Layer 4 of a small transformer language model trained on English Wikipedia (15 layers, counted from 0, width 96).
A neuron's activation on a vector x is SiLU(weights . x + bias), where the dot is the dot product.
The model reads these tokens: "ative" " about" " a" " w" "orld" " in" " which" " f" "ine" " ab" "st" "r" "act" "ions" " about" " j" "ust" "ice" " and" " re" "h" "ab" "ilit" "ation" " have" " c"

The vector x that enters this layer's MLP at each token. A number n stands for (n - 500) times 0.0083.
0 "ative": 484,564,586,256,525,610,445,534,390,555,610,337,547,388,712,475,669,557,742,276,348,689,289,316,753,496,366,422,401,435,645,630,472,744,501,387,579,468,410,496,517,633,628,159,406,422,446,260,486,475,309,665,532,538,634,471,421,325,577,632,767,440,320,535,451,538,348,742,543,399,574,465,580,364,350,415,510,593,398,606,551,585,604,517,363,628,581,747,461,385,597,527,421,281,607,372
1 " about": 385,472,488,256,504,461,560,532,386,520,526,287,374,371,620,503,713,567,769,483,444,544,282,357,617,471,468,439,386,464,593,645,578,772,512,381,573,480,301,409,512,437,655,50,458,431,458,379,676,509,358,697,511,552,638,462,601,261,654,619,805,445,433,622,489,430,345,624,645,476,517,454,659,314,436,449,468,556,320,576,466,663,649,590,340,484,564,727,486,435,520,504,416,397,562,305
2 " a": 359,396,550,205,713,521,528,639,503,464,559,332,402,308,662,493,686,562,794,453,444,616,226,305,564,576,514,460,364,439,675,589,524,688,468,290,506,465,244,465,479,490,694,186,532,441,428,303,670,467,429,685,552,554,622,442,412,391,667,642,769,447,329,573,445,475,325,626,590,568,468,427,623,304,426,536,395,556,374,565,451,629,659,498,386,570,455,802,486,540,518,385,451,376,543,409
3 " w": 370,414,462,208,632,390,555,568,460,474,481,341,439,241,520,479,714,519,808,541,437,677,259,446,690,428,516,520,314,485,568,552,613,675,424,391,596,532,297,480,509,574,608,121,468,452,318,272,698,464,372,678,472,364,670,498,475,508,651,610,806,411,410,539,396,445,426,598,543,334,474,459,530,311,480,456,351,559,400,644,439,688,672,565,548,379,355,692,492,485,530,378,459,358,619,348
4 "orld": 472,523,628,202,557,424,546,480,559,518,626,332,640,498,624,439,643,575,714,452,364,626,237,427,724,538,424,558,348,526,697,635,439,681,395,339,525,423,292,474,610,575,615,103,514,498,324,493,635,508,431,597,434,369,493,486,551,503,526,638,780,452,254,525,426,528,383,649,469,457,546,453,717,282,351,399,318,554,433,624,507,692,659,614,421,563,462,778,503,480,421,428,487,386,576,392
5 " in": 378,477,435,260,632,457,500,493,560,535,568,324,360,444,646,464,590,563,781,497,399,611,308,364,575,550,463,516,396,421,639,626,426,700,528,320,552,536,298,399,566,531,623,40,467,492,483,277,735,497,296,671,533,638,623,500,495,393,598,648,816,440,367,516,511,460,351,577,666,374,641,536,661,339,403,461,417,604,397,615,504,674,650,564,427,501,539,706,451,487,512,391,380,421,520,351
6 " which": 282,536,485,216,501,497,504,514,479,509,507,319,483,460,686,520,646,545,830,460,363,593,372,451,566,511,586,485,335,368,571,696,466,712,505,432,551,537,378,300,520,511,662,123,368,390,399,391,632,501,386,718,432,521,690,446,548,455,665,599,779,498,304,577,543,513,360,647,555,505,520,458,732,271,405,451,353,525,362,578,529,597,632,583,402,511,457,791,507,440,494,461,455,269,547,497
7 " f": 332,446,495,258,605,465,513,580,504,450,496,351,456,312,532,526,712,532,797,600,443,680,321,345,617,489,433,525,347,451,537,622,560,707,465,384,612,517,243,522,506,571,660,106,383,564,222,321,731,435,417,690,564,533,630,473,452,480,576,643,790,464,421,546,406,424,419,528,550,392,505,495,534,320,471,572,432,520,340,633,478,703,623,556,355,553,301,767,483,510,526,360,450,365,590,363
8 "ine": 447,554,617,195,575,479,570,655,549,425,588,355,581,431,670,506,608,558,762,509,406,620,350,484,625,474,494,554,429,536,637,666,444,761,502,325,524,483,288,429,595,554,557,69,510,424,330,372,616,459,376,698,518,472,603,450,548,389,581,679,750,528,339,391,489,418,365,494,613,466,549,424,680,281,394,416,344,453,386,640,564,751,602,676,419,615,361,740,499,519,437,431,491,408,533,332
9 " ab": 281,496,465,321,608,385,562,601,605,460,633,342,347,347,567,504,725,507,734,558,510,714,382,286,611,588,458,609,350,395,565,629,521,746,602,376,602,549,321,392,546,527,652,113,357,538,358,452,647,518,378,654,525,576,573,485,458,364,566,612,845,378,399,570,460,369,332,605,611,379,482,574,606,314,458,553,450,494,379,600,548,689,636,564,346,407,454,721,443,466,445,461,284,483,636,317
10 "st": 385,536,492,248,749,487,576,682,559,508,513,317,514,563,676,478,612,541,736,533,416,655,373,462,577,570,454,626,442,496,583,630,419,698,510,314,606,574,279,444,508,631,640,137,392,599,304,418,674,422,416,716,548,394,519,466,421,482,610,581,725,442,303,458,482,440,425,522,559,361,518,408,617,249,525,431,505,560,309,677,618,722,645,660,337,533,221,750,520,387,379,480,437,359,609,398
11 "r": 346,527,544,235,779,458,585,598,622,417,398,308,522,449,600,481,670,550,705,558,484,662,421,455,654,542,448,659,409,396,569,619,501,750,458,287,713,522,295,399,607,608,613,135,367,556,361,258,624,346,508,614,532,513,580,580,504,509,644,646,695,458,315,516,512,534,496,552,510,403,565,415,716,228,538,538,431,536,345,654,586,686,629,679,416,505,369,741,471,376,469,449,437,358,607,345
12 "act": 355,625,561,265,701,430,526,564,576,425,460,318,525,545,718,429,526,466,791,504,401,642,374,399,738,648,429,561,362,526,559,617,458,706,410,356,571,551,246,372,605,609,579,164,329,506,306,433,581,467,475,752,474,473,537,484,467,357,639,631,726,568,311,560,562,457,390,474,482,406,464,457,753,272,464,396,362,509,345,591,581,641,595,601,353,678,353,770,520,465,499,498,485,355,647,398
13 "ions": 287,551,484,264,662,481,533,462,466,539,442,286,479,386,712,525,654,497,755,421,341,685,321,393,622,491,416,450,406,502,604,608,505,715,390,375,608,457,395,417,535,555,521,99,401,397,308,430,562,473,421,684,454,580,618,399,562,282,507,634,728,430,270,584,493,467,515,583,618,409,518,391,735,285,424,419,308,515,389,646,486,645,645,757,389,534,376,816,457,414,447,495,509,341,573,415
14 " about": 376,469,465,310,551,437,584,472,456,484,507,285,330,352,667,556,647,551,782,550,460,521,308,353,550,488,459,484,400,437,602,621,578,768,517,377,576,546,298,437,507,438,619,24,433,418,381,398,677,514,374,689,469,576,622,462,606,307,620,609,823,533,374,620,523,415,418,619,649,429,558,482,719,291,457,456,428,496,358,564,499,644,649,679,376,530,491,737,470,479,449,476,462,441,583,315
15 " j": 438,567,533,261,539,399,517,503,524,399,559,296,449,232,581,533,532,581,742,613,521,687,337,422,644,673,454,630,273,349,631,642,429,655,501,315,513,548,236,433,511,621,557,29,354,510,360,352,629,386,503,598,475,549,582,470,430,516,560,600,765,523,374,598,443,395,498,565,588,316,506,495,634,302,548,722,457,569,399,566,511,727,674,634,429,557,439,722,461,454,443,497,438,357,617,386
16 "ust": 390,595,546,295,642,423,579,573,584,406,470,308,541,401,629,509,589,418,737,544,379,630,379,427,631,725,388,704,306,488,651,747,619,632,541,359,589,544,251,432,646,543,599,193,380,541,368,312,535,485,489,734,523,510,588,479,550,377,663,576,758,552,311,547,485,351,415,491,565,413,582,345,603,307,426,455,310,583,473,665,614,606,719,623,371,637,361,762,411,473,485,485,474,285,577,450
17 "ice": 498,574,505,262,596,456,552,446,554,479,542,286,513,386,746,518,541,571,740,441,396,678,382,482,598,609,345,490,373,452,637,581,407,674,469,327,509,479,389,491,569,638,536,86,461,396,383,393,592,491,435,687,535,470,544,386,559,376,606,675,743,539,256,441,468,391,364,560,663,457,539,420,708,261,425,425,406,517,441,644,557,633,670,759,332,647,378,857,482,413,434,532,516,394,512,428
18 " and": 338,613,522,312,583,507,525,443,446,492,462,285,382,329,753,562,561,580,755,533,425,526,395,409,594,638,431,482,375,340,625,669,538,697,438,355,611,521,352,316,548,503,662,66,349,444,398,378,631,459,457,626,481,593,583,446,539,417,588,668,807,591,324,591,512,485,321,612,591,405,582,398,726,295,480,525,426,561,427,594,505,590,649,643,359,604,416,760,430,539,434,451,478,350,490,435
19 " re": 403,377,435,229,472,420,621,487,611,333,558,326,380,324,590,529,612,531,790,577,468,704,443,372,584,630,415,572,360,426,619,606,575,646,449,401,519,523,275,442,564,618,542,71,359,452,362,249,637,452,484,614,481,560,672,469,502,501,662,655,759,452,304,593,548,490,329,526,618,448,629,446,556,291,482,611,364,491,504,636,500,591,670,620,397,529,416,829,430,496,573,472,443,326,664,395
20 "h": 445,524,587,276,674,409,588,564,545,429,550,291,552,339,618,595,692,496,816,502,550,569,406,445,705,501,469,586,412,386,620,544,588,638,441,334,582,570,432,450,536,539,553,144,344,570,380,278,612,477,348,654,388,471,480,451,397,407,581,614,766,539,316,510,521,429,264,593,600,354,545,459,637,211,431,588,409,475,460,684,502,780,713,631,322,407,380,736,437,454,456,524,430,398,623,475
21 "ab": 411,605,528,294,589,245,533,592,649,458,552,322,644,409,653,544,626,516,764,552,549,581,360,366,678,528,450,561,381,451,657,572,561,757,459,294,606,579,402,482,550,568,571,138,303,516,388,313,602,459,355,685,476,607,500,558,411,326,579,677,768,519,294,500,490,392,303,480,589,330,551,502,649,257,407,486,390,501,436,641,600,656,645,598,303,575,424,794,433,475,443,460,410,427,559,486
22 "ilit": 384,603,483,242,643,458,522,407,655,414,429,328,612,381,518,447,659,450,828,502,382,644,440,464,653,540,353,669,383,584,601,631,428,588,344,261,505,640,318,516,587,585,521,150,426,554,290,357,519,519,418,700,393,576,490,470,439,383,595,718,761,529,263,518,432,456,366,519,403,467,545,425,632,270,456,520,432,568,415,616,559,584,633,710,320,605,425,747,397,408,433,497,488,378,631,471
23 "ation": 365,631,483,303,592,468,605,419,532,446,535,309,602,467,702,550,631,548,766,359,375,693,372,364,618,557,351,552,416,540,577,604,443,697,325,329,486,532,407,465,560,612,552,71,429,475,292,493,585,450,394,660,433,533,565,455,520,405,500,708,787,548,216,558,485,520,442,554,585,428,547,461,671,290,390,438,345,531,430,669,502,614,585,700,301,679,383,798,469,488,446,514,576,393,566,500
24 " have": 361,577,490,256,513,411,544,404,559,429,562,340,403,340,729,571,532,554,756,469,402,599,372,398,601,487,522,533,361,344,543,633,556,730,500,394,551,541,318,448,472,497,635,114,408,463,369,400,702,512,450,720,520,560,625,501,540,280,581,590,812,488,285,591,522,404,308,582,630,407,541,409,720,328,440,397,340,400,521,492,441,542,692,691,393,672,395,782,455,458,409,460,411,331,562,451
25 " c": 377,592,457,279,721,445,496,572,499,294,574,386,392,272,632,598,635,537,825,502,458,724,384,380,616,557,591,492,362,364,579,514,477,663,407,358,566,558,330,509,523,552,583,125,315,508,366,244,690,484,481,656,499,524,592,469,424,451,534,664,789,440,361,607,471,430,344,648,455,373,520,574,685,325,398,528,386,497,393,559,582,641,675,566,386,568,327,755,443,553,489,386,420,299,588,387

Each question shows the input weights of one neuron of the MLP. A number n stands for (n - 500) times 0.0025.

n88 (bias -0.127): 662,256,406,510,490,421,493,507,633,520,541,549,458,529,670,479,497,642,493,606,582,343,466,595,487,560,726,393,403,576,587,513,509,679,618,450,468,302,601,469,488,601,389,712,542,587,554,429,352,600,574,518,471,626,605,546,470,561,389,583,692,628,509,534,578,546,673,463,359,727,382,117,473,367,458,337,656,516,528,404,475,530,555,326,497,503,423,497,500,426,477,536,312,284,554,410
On which token does it fire most, and how strongly? 2 " a", at about 0.2

n191 (bias -0.085): 538,394,556,451,588,386,565,523,411,424,529,464,516,655,431,509,390,461,724,500,312,571,568,526,484,463,354,466,430,638,360,390,525,528,480,437,427,357,551,351,565,584,571,590,452,695,497,405,564,604,536,160,615,555,413,702,543,461,379,270,534,523,528,446,380,451,539,657,354,639,563,572,365,588,777,480,376,588,461,557,509,437,612,345,418,549,674,728,397,475,338,370,465,305,390,619
Which token does this neuron like most? 4 "orld"

n315 (bias -0.074): 600,490,529,580,497,753,661,414,564,571,349,370,509,543,494,663,356,426,490,485,450,533,351,433,403,606,538,447,280,420,518,571,541,356,406,494,765,569,675,592,578,420,528,521,338,515,535,566,522,446,602,441,798,581,530,414,580,381,527,522,582,558,549,474,509,728,638,544,409,490,370,464,497,353,594,619,491,596,607,414,535,318,400,449,550,409,416,532,503,621,521,679,477,494,524,570
On which token does it fire most, and how strongly? 18 " and", at about 0.35

n304 (bias -0.042): 657,572,602,422,514,424,482,328,382,685,569,370,605,450,458,467,465,334,372,325,391,598,445,408,330,489,480,514,656,552,465,360,718,527,536,460,620,591,573,583,590,333,365,452,493,458,376,528,526,570,778,705,500,629,604,570,607,431,651,353,507,496,367,646,388,666,559,490,520,459,372,416,624,663,419,553,672,427,549,443,337,507,185,570,727,750,354,445,593,447,322,694,360,483,386,399
On which two tokens does it fire most, strongest first? 24 " have", 13 "ions"

n50 (bias -0.062): 473,479,385,643,574,379,540,559,446,823,437,648,461,601,468,506,574,447,359,503,359,529,671,335,519,576,372,543,379,431,414,372,281,406,463,522,466,635,553,448,512,465,483,598,277,404,390,542,470,631,595,385,477,631,614,625,526,376,362,520,319,568,454,649,438,468,405,667,413,473,479,561,420,410,555,409,533,487,538,631,472,707,521,720,425,410,624,530,369,335,650,625,417,369,306,398
Which token does this neuron like most? 13 "ions"

n224 (bias -0.024): 346,467,595,597,245,525,444,306,444,388,627,477,580,681,400,399,436,573,586,554,519,610,556,661,681,563,371,539,607,328,576,383,574,603,219,628,604,638,713,511,565,332,512,437,553,519,492,401,314,812,462,232,848,451,500,544,446,421,627,516,334,396,504,463,386,485,651,588,493,464,463,588,662,356,511,485,683,568,767,683,533,500,374,813,423,684,598,385,620,486,191,543,492,398,466,474
On which token does it fire most, and how strongly? 17 "ice", at about 0.28

n380 (bias -0.126): 381,292,617,526,490,619,548,311,555,539,352,581,406,543,528,364,598,327,635,471,340,542,529,366,537,558,531,345,595,452,629,561,480,348,562,366,726,671,387,580,393,558,609,606,410,430,485,710,333,395,569,432,352,577,618,600,681,500,469,328,321,539,421,575,480,295,417,248,442,358,436,630,304,496,524,250,507,409,417,486,439,453,519,507,679,423,500,569,628,267,472,457,341,259,413,372
On which two tokens does it fire most, strongest first? 13 "ions", 12 "act"

n55 (bias -0.078): 504,515,413,502,494,400,624,574,511,660,443,478,526,504,478,317,530,588,630,381,512,528,496,433,475,543,447,448,523,407,494,459,531,522,626,429,522,544,527,554,508,494,563,510,420,466,427,484,456,379,482,402,425,478,486,481,629,432,486,434,483,514,599,549,412,585,578,541,557,438,372,395,364,552,480,573,413,476,537,486,543,446,478,432,508,472,520,416,527,479,582,490,346,600,438,496
On which two tokens does it fire most, strongest first? 9 " ab", 3 " w"

n129 (bias -0.049): 592,324,515,610,417,477,449,602,252,634,347,545,486,546,814,438,703,487,481,525,318,576,609,483,611,404,450,457,544,422,366,691,473,523,518,487,476,421,651,484,744,478,270,656,644,479,522,455,406,497,658,466,535,590,517,576,535,548,331,684,378,588,379,269,554,549,634,364,550,205,209,441,443,493,424,542,457,545,519,398,517,571,581,752,604,563,456,529,648,477,398,305,410,534,620,357
On which token does it fire most, and how strongly? 13 "ions", at about 1.1

n30 (bias -0.006): 521,478,579,454,480,695,803,677,525,629,575,386,327,608,655,582,600,454,750,772,571,430,674,554,335,325,332,538,429,487,311,678,399,308,555,452,490,331,407,506,411,399,334,418,431,467,497,637,576,597,526,464,510,427,516,608,412,589,477,435,438,571,632,445,419,567,421,481,451,340,295,450,400,396,607,497,466,275,306,435,410,503,564,532,523,540,474,420,415,532,405,486,514,782,500,478
On which token does it fire most, and how strongly? 10 "st", at about 1.5

n285 (bias -0.134): 351,648,249,534,446,458,527,494,423,481,647,609,366,429,292,479,484,410,357,591,550,674,550,599,515,634,688,461,485,463,522,461,568,431,546,454,525,488,484,645,612,558,487,522,636,626,632,417,348,503,557,414,522,411,582,376,335,365,727,295,626,397,341,380,414,343,720,289,704,436,421,605,424,390,452,394,406,440,531,529,463,354,493,524,534,506,487,527,458,673,416,340,462,592,453,423
Which token does this neuron like most? 9 " ab"

n303 (bias -0.069): 408,706,697,369,398,549,484,421,523,356,639,389,445,544,559,687,362,435,622,610,353,460,471,584,416,551,563,405,285,497,626,386,452,547,362,535,515,518,398,652,339,545,510,573,497,622,359,423,474,568,534,480,624,534,506,565,569,482,289,298,538,425,657,586,518,407,457,541,428,375,523,429,484,710,632,497,673,482,692,509,431,317,372,419,521,503,622,597,500,447,625,664,483,577,567,675
Which token does this neuron like most? 24 " have"

n222 (bias -0.127): 365,608,931,581,531,413,512,449,464,348,485,519,423,473,496,322,416,469,521,465,582,412,705,628,362,461,437,551,515,681,458,433,586,313,707,570,541,423,548,434,800,475,560,677,219,401,576,454,420,385,606,354,512,473,390,577,656,458,429,394,456,461,482,389,664,400,500,566,239,378,450,550,786,347,308,597,578,450,384,340,723,657,496,192,478,546,572,532,559,485,477,614,467,122,690,422
On which token does it fire most, and how strongly? 12 "act", at about 0.75

n93 (bias -0.077): 538,384,687,794,608,581,429,515,353,361,521,410,518,573,464,327,382,474,361,518,619,379,553,457,430,400,326,444,643,500,607,529,483,488,429,493,493,359,779,596,425,536,627,391,258,261,380,425,242,543,774,644,551,400,557,500,620,404,493,500,676,904,626,441,500,315,639,604,483,366,601,313,645,376,493,685,382,536,488,584,424,548,500,515,507,511,440,470,361,633,456,640,508,514,337,507
On which two tokens does it fire most, strongest first? 18 " and", 17 "ice"

n158 (bias -0.053): 608,453,643,467,623,529,526,541,283,487,648,525,635,407,543,643,687,419,576,393,563,332,593,463,497,386,542,583,470,681,420,456,362,370,727,485,431,485,567,368,421,475,583,364,470,463,490,635,449,429,457,250,559,660,442,644,428,555,452,478,561,512,451,339,628,469,543,533,572,294,596,407,465,493,518,360,415,589,507,434,634,648,513,506,545,617,467,291,785,538,472,491,341,595,610,571
On which two tokens does it fire most, strongest first? 8 "ine", 20 "h"

n111 (bias -0.173): 546,613,440,605,630,561,405,584,492,580,452,512,406,410,421,526,518,628,454,472,439,371,537,538,552,648,443,508,613,517,516,565,433,498,404,572,569,481,465,453,464,473,427,564,521,428,527,492,414,480,424,398,559,565,377,526,492,471,461,534,602,538,530,452,437,522,531,489,408,538,608,534,527,526,480,556,480,598,432,436,441,611,475,496,430,383,496,562,452,487,420,589,441,451,436,435
On which token does it fire most, and how strongly? 18 " and", at about 0.12

n179 (bias -0.162): 630,470,421,406,543,517,570,403,404,460,602,567,427,624,460,477,442,316,434,509,426,306,465,528,589,616,672,468,411,293,491,494,491,735,579,503,476,608,380,671,654,511,665,536,400,512,640,650,484,579,382,692,555,454,497,346,565,605,428,578,287,500,598,399,447,442,621,303,527,594,543,390,437,355,686,500,547,479,645,350,426,459,415,564,450,555,358,478,572,404,453,271,480,439,615,506
Which token does this neuron like most? 10 "st"

n164 (bias -0.078): 508,569,316,295,451,464,457,488,420,323,719,363,387,423,248,632,346,490,520,600,651,688,377,633,386,348,544,570,265,574,549,504,699,693,653,525,507,695,837,726,514,490,453,556,440,695,488,371,653,519,564,434,572,670,392,464,454,560,456,523,461,286,511,284,434,550,496,271,460,464,443,310,386,398,557,405,655,511,671,361,463,407,516,276,639,401,406,575,696,403,488,593,586,455,425,777
Which token does this neuron like most? 3 " w"

n209 (bias 0.136): 383,541,547,474,489,392,494,394,509,623,478,558,538,481,436,399,530,382,503,399,503,495,603,492,511,618,343,542,484,398,314,548,540,488,574,513,342,571,588,380,565,387,429,532,682,424,563,527,577,538,489,500,481,333,633,411,531,473,645,382,446,439,292,516,372,530,552,545,222,369,559,517,673,553,615,431,343,541,459,503,529,556,374,370,630,514,484,563,534,513,564,469,382,434,299,503
On which token does it fire most, and how strongly? 6 " which", at about 1.1

n330 (bias -0.132): 610,689,437,566,373,506,292,486,518,448,611,476,321,472,642,432,397,365,426,595,450,456,396,576,603,376,517,521,333,598,425,613,550,433,493,662,597,549,728,526,510,459,411,557,408,380,457,421,632,521,674,578,573,390,517,418,462,480,376,454,461,493,471,114,453,497,398,715,436,456,381,534,261,585,524,607,349,343,404,300,320,461,375,398,433,749,344,633,363,356,706,334,437,500,578,450
Which token does this neuron like most? 24 " have"

n321 (bias -0.106): 604,305,712,428,385,430,410,594,488,455,567,473,411,503,380,652,654,430,351,591,587,568,537,380,635,390,555,405,422,611,488,454,402,622,663,392,465,577,377,531,588,489,528,541,465,476,605,479,463,352,500,429,288,615,468,449,341,401,599,482,377,698,419,445,500,398,670,497,460,487,561,250,555,513,494,646,488,509,471,503,517,673,402,516,509,521,433,184,452,415,455,491,426,450,623,589
On which token does it fire most, and how strongly? 15 " j", at about 1.4

n160 (bias -0.071): 463,393,155,354,417,398,563,373,493,558,600,503,430,568,342,618,433,372,630,474,400,586,533,545,420,444,494,217,580,581,640,428,472,514,503,518,668,521,490,500,500,614,437,541,592,560,444,414,576,592,317,548,680,777,617,594,584,544,541,428,344,697,627,466,515,532,370,448,363,412,552,570,526,359,580,471,477,681,510,383,401,513,295,480,423,596,683,267,474,503,396,588,338,506,450,454
Which token does this neuron like most? 5 " in"

n314 (bias -0.137): 566,372,540,578,461,540,527,526,378,494,536,463,362,637,634,436,520,636,406,762,585,402,453,392,391,500,500,462,440,445,430,552,464,424,380,538,514,354,351,543,505,627,439,533,388,441,377,317,444,376,402,488,494,486,461,495,443,561,492,376,544,531,676,590,423,409,589,625,308,302,470,472,295,640,500,520,408,461,479,552,636,566,446,613,546,622,391,415,422,495,383,341,436,365,592,418
On which two tokens does it fire most, strongest first? 7 " f", 15 " j"

n313 (bias -0.159): 493,400,382,742,540,643,472,651,514,399,383,513,635,463,360,519,776,602,514,780,600,280,541,503,590,493,676,258,637,613,539,655,410,450,534,494,403,440,394,397,663,545,551,668,497,657,637,464,627,342,513,475,434,477,288,585,446,415,526,480,452,520,581,481,503,500,529,383,542,504,479,431,630,529,378,583,287,352,443,439,487,615,507,416,455,401,503,779,393,425,617,605,375,454,679,510
On which three tokens does it fire most, strongest first? 20 "h", 11 "r", 21 "ab"

n118 (bias -0.198): 492,484,596,599,346,592,454,497,278,657,529,655,561,401,631,472,380,632,516,583,574,500,577,495,633,480,512,475,372,514,522,643,560,537,293,413,538,430,625,404,530,446,561,558,456,422,454,446,446,392,539,519,500,520,519,425,540,563,524,610,495,445,586,528,564,517,449,408,292,513,524,473,553,566,517,423,520,532,458,580,429,550,398,629,398,534,481,433,515,624,495,465,344,446,388,559
Which token does this neuron like most? 18 " and"

n226 (bias -0.073): 561,441,393,503,366,515,490,503,416,428,428,484,436,717,487,397,631,468,689,448,422,586,574,626,556,520,447,421,512,308,487,556,553,368,473,574,513,570,427,807,317,618,540,503,475,573,483,442,497,385,519,545,719,548,430,234,477,421,581,605,483,422,494,426,242,600,548,469,400,623,479,632,540,500,487,545,612,561,452,291,423,480,404,551,466,468,386,460,285,537,445,838,507,471,383,728
On which token does it fire most, and how strongly? 22 "ilit", at about 0.69

n279 (bias -0.068): 467,372,570,423,482,551,554,621,495,555,330,521,307,427,557,388,479,432,489,642,548,597,495,516,638,450,520,575,392,515,731,574,470,651,519,460,495,453,513,485,473,427,505,632,574,646,433,441,436,477,666,525,386,456,510,539,461,380,359,579,492,409,527,517,635,406,623,351,472,505,503,409,476,397,394,344,500,441,572,487,515,402,437,451,465,394,375,271,505,581,385,534,536,536,436,490
Which token does this neuron like most? 16 "ust"

n14 (bias -0.060): 453,385,444,413,411,329,565,507,439,629,449,500,298,639,593,286,442,447,625,423,386,510,647,503,563,429,517,373,507,379,497,651,203,336,561,345,376,500,536,666,520,447,486,490,636,381,504,493,561,647,677,336,414,503,537,755,591,429,564,458,400,653,425,344,497,486,412,681,273,328,563,541,735,533,534,306,265,592,397,437,510,398,515,525,470,379,405,428,367,513,573,648,441,603,551,721
Which token does this neuron like most? 6 " which"

n344 (bias -0.068): 391,544,408,500,442,680,500,591,561,594,470,431,555,586,565,400,558,450,548,573,673,561,793,431,659,275,653,518,593,631,259,563,467,378,546,470,493,458,564,484,555,362,638,664,415,670,525,476,564,435,595,663,658,411,493,617,566,379,674,385,486,542,374,550,321,727,239,395,367,569,489,562,496,452,637,614,444,320,548,465,447,762,449,464,381,747,419,436,570,474,750,504,430,473,601,530
On which token does it fire most, and how strongly? 12 "act", at about 1.7

n146 (bias -0.095): 461,465,610,539,601,783,367,304,206,522,778,438,504,650,602,273,619,487,403,607,550,475,424,463,307,541,518,384,444,561,460,478,436,669,466,608,603,687,492,676,289,540,451,215,532,457,523,402,274,605,367,315,679,547,507,497,485,504,354,526,572,856,401,528,461,485,640,343,391,569,516,343,545,586,525,474,600,356,570,433,360,407,415,481,349,489,662,523,596,490,356,615,520,341,486,521
Which token does this neuron like most? 0 "ative"

n38 (bias -0.076): 437,380,377,435,401,431,530,449,634,478,481,555,401,596,421,534,634,571,462,452,362,561,436,579,450,634,436,493,571,526,420,498,408,556,510,566,560,423,554,531,640,428,441,516,561,408,515,524,424,373,523,590,488,672,610,700,418,386,523,517,429,510,393,470,404,479,544,452,585,457,513,562,534,449,543,379,476,307,515,423,598,485,336,490,539,552,437,411,659,457,469,483,487,481,474,505
On which three tokens does it fire most, strongest first? 13 "ions", 24 " have", 23 "ation"

n159 (bias -0.192): 531,596,500,723,489,459,359,383,397,468,565,679,601,579,352,495,646,440,555,447,536,529,518,555,723,506,539,447,572,441,546,435,506,503,455,398,306,415,488,606,519,342,542,410,608,480,700,514,527,523,531,597,540,560,486,536,445,381,326,506,482,610,562,389,645,529,594,657,480,680,472,653,560,599,322,590,529,380,435,503,525,632,521,676,597,532,469,590,436,582,582,320,497,294,477,561
On which two tokens does it fire most, strongest first? 25 " c", 0 "ative"

n194 (bias -0.067): 458,579,605,523,506,429,421,590,328,512,446,652,355,417,482,434,409,431,552,469,346,606,560,543,574,431,500,506,576,440,325,466,403,286,544,491,479,393,733,543,494,453,535,503,617,500,450,461,333,391,434,513,485,560,644,607,629,398,527,658,336,267,388,341,479,518,470,308,544,326,467,555,654,500,476,582,559,521,405,407,576,475,448,673,406,135,533,604,466,630,503,432,562,476,590,404
On which token does it fire most, and how strongly? 13 "ions", at about 0.84

n85 (bias -0.102): 356,601,536,218,476,355,254,355,351,485,565,536,419,500,406,583,557,522,526,605,465,383,405,439,541,488,424,369,526,491,257,373,321,402,444,494,441,546,531,451,592,492,634,556,593,500,418,612,503,545,614,546,536,395,574,468,497,628,385,602,575,424,509,544,386,558,348,497,585,384,539,364,397,565,446,643,657,242,672,435,386,441,497,436,474,594,482,421,552,503,748,494,529,530,396,326
Which token does this neuron like most? 7 " f"

n273 (bias -0.116): 607,518,525,513,371,480,489,543,520,438,547,498,469,568,525,482,415,483,525,547,514,504,697,557,506,519,530,528,520,586,525,459,504,674,609,506,435,402,405,575,510,531,550,549,415,459,383,525,476,656,382,405,483,442,407,639,396,500,498,530,467,348,407,494,468,529,541,522,429,578,444,422,494,419,379,649,412,461,552,415,534,545,451,529,508,397,533,415,432,494,513,429,536,467,628,454
On which token does it fire most, and how strongly? 4 "orld", at about 0.15

n168 (bias -0.152): 635,530,378,544,527,616,453,381,421,430,399,493,551,625,548,354,507,319,544,790,664,500,608,465,580,444,650,458,686,345,510,704,583,530,493,355,363,402,518,409,445,635,475,571,483,343,610,548,447,623,320,199,414,275,544,409,796,439,430,444,464,594,390,291,410,438,419,609,440,482,411,503,433,470,428,417,402,602,304,521,338,689,511,551,682,562,392,607,451,526,329,514,378,606,388,606
On which two tokens does it fire most, strongest first? 8 "ine", 4 "orld"

n350 (bias -0.130): 323,463,488,629,404,418,347,549,494,363,334,237,525,546,463,537,410,433,579,419,481,517,479,480,541,587,445,387,623,409,651,552,503,350,456,659,362,484,567,532,342,526,494,541,458,363,389,590,494,472,567,494,659,604,578,599,523,403,277,500,565,583,425,350,514,579,603,549,511,503,418,472,561,351,545,480,644,464,552,388,402,416,334,503,478,404,383,565,643,602,391,385,637,567,475,473
On which two tokens does it fire most, strongest first? 13 "ions", 23 "ation"

n301 (bias -0.092): 450,576,745,546,691,570,418,472,233,298,749,578,430,729,465,441,512,496,295,679,607,632,872,705,515,532,561,484,719,508,628,744,447,623,593,429,569,504,120,530,463,547,488,515,338,508,399,328,443,329,427,517,504,465,650,481,365,608,447,368,512,618,349,485,451,638,539,372,489,571,429,504,702,858,578,504,488,492,365,488,492,560,542,685,779,359,512,431,333,415,452,352,643,578,666,632
On which three tokens does it fire most, strongest first? 11 "r", 10 "st", 15 " j"

n371 (bias -0.181): 384,674,500,593,427,368,542,466,393,478,481,559,524,495,464,381,502,450,645,478,479,465,406,624,530,505,454,432,594,514,554,544,512,585,419,450,523,548,463,579,466,717,542,437,481,512,638,410,337,472,556,523,488,387,458,432,459,421,389,275,411,517,469,468,507,624,547,511,650,603,467,481,431,456,509,481,481,547,673,481,447,493,482,425,424,460,591,478,502,466,553,529,290,587,444,381
Which token does this neuron like most? 0 "ative"

n107 (bias -0.023): 493,715,500,507,554,602,482,428,365,531,533,314,648,804,418,484,688,408,562,407,418,544,723,806,444,590,326,549,323,334,315,376,431,368,633,617,467,381,609,449,629,543,504,381,701,396,405,652,753,436,584,467,554,628,530,484,455,467,368,469,461,541,634,605,559,541,777,448,516,482,420,493,692,526,551,500,500,413,431,452,520,569,413,596,444,524,657,599,462,542,490,590,664,439,313,507
On which three tokens does it fire most, strongest first? 23 "ation", 13 "ions", 17 "ice"